Layer 5 of a small transformer language model trained on English Wikipedia (8 layers, counted from 0, width 64).
A neuron's activation on a vector x is squared ReLU(weights . x), where the dot is the dot product.
The model reads these tokens: "ard" "ens" " in" " climate" " change" " research" " and" " has" " fac"

The vector x that enters this layer's MLP at each token. A number n stands for (n - 128) times 0.024.
0 "ard": 93, 126, 114, 135, 135, 200, 89, 152, 87, 109, 144, 104, 150, 148, 117, 128, 172, 141, 112, 168, 90, 156, 98, 143, 133, 111, 154, 92, 159, 143, 138, 113, 179, 142, 90, 114, 127, 86, 164, 118, 103, 57, 154, 174, 101, 225, 133, 155, 121, 134, 105, 118, 121, 121, 134, 106, 132, 175, 122, 108, 133, 29, 107, 130
1 "ens": 106, 136, 129, 128, 125, 194, 107, 130, 89, 117, 150, 112, 132, 143, 138, 110, 166, 149, 107, 166, 99, 146, 92, 145, 141, 117, 143, 118, 153, 150, 170, 125, 150, 130, 53, 104, 124, 76, 147, 108, 131, 71, 179, 159, 113, 234, 130, 154, 116, 130, 114, 130, 102, 106, 140, 108, 129, 146, 139, 103, 136, 21, 112, 140
2 " in": 131, 126, 165, 148, 96, 118, 98, 119, 103, 149, 112, 114, 79, 140, 119, 110, 138, 142, 127, 161, 88, 177, 117, 186, 142, 68, 116, 83, 131, 138, 160, 103, 141, 130, 115, 132, 148, 80, 159, 89, 105, 164, 167, 160, 118, 231, 136, 125, 124, 147, 75, 169, 106, 85, 113, 141, 93, 157, 147, 135, 128, 90, 161, 110
3 " climate": 95, 123, 177, 115, 113, 192, 106, 114, 104, 146, 178, 131, 95, 113, 99, 128, 89, 102, 95, 170, 111, 179, 118, 141, 175, 159, 120, 83, 136, 156, 160, 121, 142, 130, 119, 137, 152, 84, 153, 65, 89, 117, 145, 129, 164, 207, 145, 123, 127, 151, 105, 107, 110, 74, 78, 145, 93, 133, 156, 105, 171, 75, 166, 132
4 " change": 107, 131, 160, 115, 142, 189, 124, 99, 120, 155, 178, 128, 88, 147, 96, 130, 134, 102, 97, 158, 130, 152, 111, 162, 147, 172, 153, 63, 132, 143, 176, 103, 166, 121, 88, 122, 110, 103, 119, 46, 108, 66, 132, 148, 151, 234, 137, 100, 135, 149, 113, 123, 108, 87, 110, 131, 115, 136, 123, 93, 141, 111, 138, 153
5 " research": 102, 162, 141, 108, 119, 193, 94, 96, 109, 121, 163, 121, 107, 119, 114, 118, 139, 107, 100, 165, 119, 163, 99, 159, 176, 163, 168, 78, 129, 156, 152, 102, 170, 123, 70, 110, 119, 83, 118, 63, 118, 93, 124, 158, 168, 230, 138, 141, 125, 155, 106, 146, 117, 83, 103, 118, 119, 137, 144, 90, 147, 112, 137, 154
6 " and": 108, 152, 163, 126, 146, 118, 126, 168, 124, 141, 124, 94, 100, 117, 105, 119, 175, 116, 149, 142, 86, 165, 151, 163, 161, 121, 116, 118, 129, 128, 157, 72, 158, 112, 102, 120, 128, 63, 145, 99, 128, 109, 128, 142, 126, 250, 135, 114, 129, 132, 72, 150, 119, 89, 77, 128, 116, 152, 164, 114, 134, 147, 113, 126
7 " has": 97, 125, 123, 120, 65, 104, 130, 145, 110, 181, 132, 119, 114, 126, 109, 125, 165, 122, 140, 186, 123, 204, 121, 162, 156, 104, 122, 123, 167, 127, 125, 75, 106, 96, 81, 146, 116, 112, 152, 96, 141, 64, 136, 153, 142, 218, 178, 149, 138, 84, 85, 147, 127, 81, 95, 134, 130, 147, 161, 95, 133, 155, 143, 92
8 " fac": 81, 145, 180, 95, 110, 176, 129, 133, 126, 184, 109, 155, 68, 116, 122, 148, 167, 71, 130, 163, 106, 204, 69, 141, 118, 155, 130, 133, 98, 132, 138, 82, 174, 143, 119, 184, 156, 117, 163, 87, 94, 111, 135, 155, 106, 182, 160, 164, 130, 88, 89, 147, 124, 103, 107, 141, 87, 85, 145, 79, 158, 102, 149, 77

Each question shows the input weights of one neuron of the MLP. A number n stands for (n - 128) times 0.0056.

n124: 125, 106, 108, 124, 93, 89, 98, 98, 93, 131, 136, 164, 155, 159, 179, 146, 93, 143, 130, 164, 126, 111, 158, 153, 115, 157, 145, 127, 156, 120, 133, 172, 155, 140, 99, 55, 126, 190, 168, 99, 168, 140, 141, 144, 113, 161, 111, 77, 119, 135, 136, 88, 127, 121, 112, 139, 76, 122, 132, 130, 100, 93, 111, 129
On which token does it fire most? 1 "ens"

n25: 118, 120, 122, 168, 105, 111, 117, 101, 96, 124, 122, 162, 164, 123, 132, 120, 124, 159, 138, 80, 126, 177, 134, 168, 176, 154, 85, 144, 139, 140, 90, 130, 171, 114, 142, 127, 131, 93, 125, 162, 160, 140, 108, 143, 118, 152, 131, 116, 119, 128, 89, 180, 95, 110, 134, 151, 153, 128, 112, 169, 94, 175, 55, 110
On which token does it fire most? 6 " and"

n175: 70, 93, 124, 102, 164, 129, 104, 124, 155, 82, 131, 62, 126, 108, 139, 115, 180, 144, 180, 121, 132, 99, 166, 98, 129, 109, 174, 109, 140, 122, 134, 186, 144, 106, 104, 97, 105, 153, 196, 153, 120, 132, 104, 131, 101, 152, 133, 154, 138, 134, 125, 99, 140, 109, 127, 117, 125, 132, 112, 134, 128, 135, 125, 91
On which token does it fire most? 0 "ard"

n128: 160, 122, 119, 142, 111, 171, 102, 78, 97, 95, 116, 177, 133, 169, 85, 142, 129, 188, 128, 165, 141, 133, 127, 172, 110, 168, 111, 97, 126, 128, 129, 141, 132, 125, 138, 144, 103, 132, 125, 89, 108, 114, 63, 152, 162, 98, 141, 146, 115, 102, 140, 172, 103, 129, 134, 127, 97, 122, 154, 73, 110, 140, 125, 121
Its two highest activations, in order, are on tokens 5 " research", 4 " change"

n120: 85, 137, 112, 161, 81, 127, 95, 145, 83, 110, 139, 65, 180, 148, 116, 163, 134, 165, 113, 72, 102, 109, 132, 126, 134, 110, 141, 115, 140, 83, 165, 128, 119, 175, 132, 92, 104, 156, 156, 166, 116, 174, 148, 125, 93, 166, 152, 124, 133, 107, 159, 133, 132, 141, 147, 94, 100, 167, 98, 149, 102, 133, 100, 95
On which token does it fire most? 0 "ard"

n75: 144, 131, 85, 161, 108, 135, 131, 85, 110, 109, 136, 194, 135, 197, 162, 157, 131, 89, 185, 65, 139, 91, 76, 92, 143, 103, 156, 124, 69, 135, 111, 161, 125, 104, 106, 140, 108, 133, 141, 96, 130, 155, 114, 170, 144, 137, 126, 126, 129, 166, 153, 111, 135, 136, 99, 142, 156, 113, 118, 73, 173, 179, 138, 140
On which token does it fire most? 5 " research"

n100: 124, 73, 111, 122, 123, 142, 166, 172, 103, 138, 158, 132, 128, 152, 126, 74, 86, 115, 79, 120, 138, 119, 180, 121, 128, 124, 137, 132, 84, 148, 157, 114, 149, 136, 88, 81, 98, 150, 168, 117, 142, 144, 85, 145, 90, 155, 132, 83, 130, 167, 186, 128, 134, 152, 111, 95, 124, 222, 130, 209, 88, 142, 128, 124
On which token does it fire most? 4 " change"

n239: 116, 116, 99, 128, 173, 215, 119, 57, 86, 78, 162, 98, 127, 196, 74, 100, 177, 191, 134, 150, 136, 89, 131, 116, 172, 111, 133, 155, 158, 140, 114, 151, 74, 159, 121, 123, 121, 61, 138, 148, 138, 106, 135, 169, 101, 144, 131, 117, 117, 134, 161, 138, 151, 86, 176, 122, 145, 136, 127, 94, 96, 122, 121, 130
On which token does it fire most? 1 "ens"

n97: 161, 108, 116, 127, 123, 150, 139, 115, 137, 171, 167, 127, 192, 101, 79, 160, 122, 143, 132, 79, 132, 153, 127, 147, 100, 131, 128, 121, 95, 148, 155, 140, 114, 91, 148, 112, 149, 108, 138, 139, 154, 130, 166, 149, 106, 157, 109, 144, 95, 119, 172, 138, 131, 75, 97, 127, 82, 142, 157, 130, 158, 116, 150, 109
Its two highest activations, in order, are on tokens 3 " climate", 2 " in"

n151: 144, 164, 144, 133, 140, 133, 131, 135, 96, 123, 157, 119, 169, 127, 92, 134, 96, 151, 134, 177, 141, 112, 105, 103, 122, 128, 126, 115, 119, 138, 141, 143, 105, 159, 100, 117, 84, 129, 104, 159, 138, 65, 115, 133, 138, 161, 98, 100, 98, 118, 131, 104, 122, 119, 141, 169, 103, 135, 121, 121, 76, 105, 143, 112
Its two highest activations, in order, are on tokens 1 "ens", 0 "ard"

n253: 99, 146, 181, 120, 110, 151, 108, 83, 94, 144, 149, 139, 132, 93, 105, 89, 96, 131, 92, 97, 122, 135, 179, 145, 158, 131, 161, 149, 89, 135, 184, 156, 121, 82, 108, 119, 115, 172, 72, 102, 197, 117, 142, 167, 119, 124, 94, 150, 150, 151, 170, 107, 136, 155, 94, 104, 91, 127, 152, 94, 108, 165, 173, 162
On which token does it fire most, and how strongly? 5 " research", at about 2.8

n200: 164, 118, 101, 159, 120, 146, 159, 113, 137, 185, 98, 115, 77, 95, 139, 115, 93, 133, 111, 149, 168, 116, 80, 109, 122, 147, 131, 157, 145, 173, 144, 87, 104, 153, 133, 86, 132, 60, 146, 180, 149, 119, 133, 103, 144, 87, 98, 98, 108, 109, 172, 181, 96, 85, 92, 129, 85, 112, 180, 145, 113, 114, 151, 151
On which token does it fire most? 3 " climate"

n70: 115, 150, 102, 130, 159, 133, 149, 57, 127, 157, 133, 103, 140, 128, 84, 97, 114, 133, 99, 141, 155, 163, 131, 146, 105, 146, 105, 150, 115, 127, 177, 98, 138, 135, 118, 119, 112, 102, 133, 139, 119, 116, 92, 156, 103, 134, 123, 78, 122, 104, 164, 158, 151, 131, 123, 117, 82, 132, 96, 119, 145, 126, 112, 84
On which token does it fire most, and how strongly? 4 " change", at about 1.8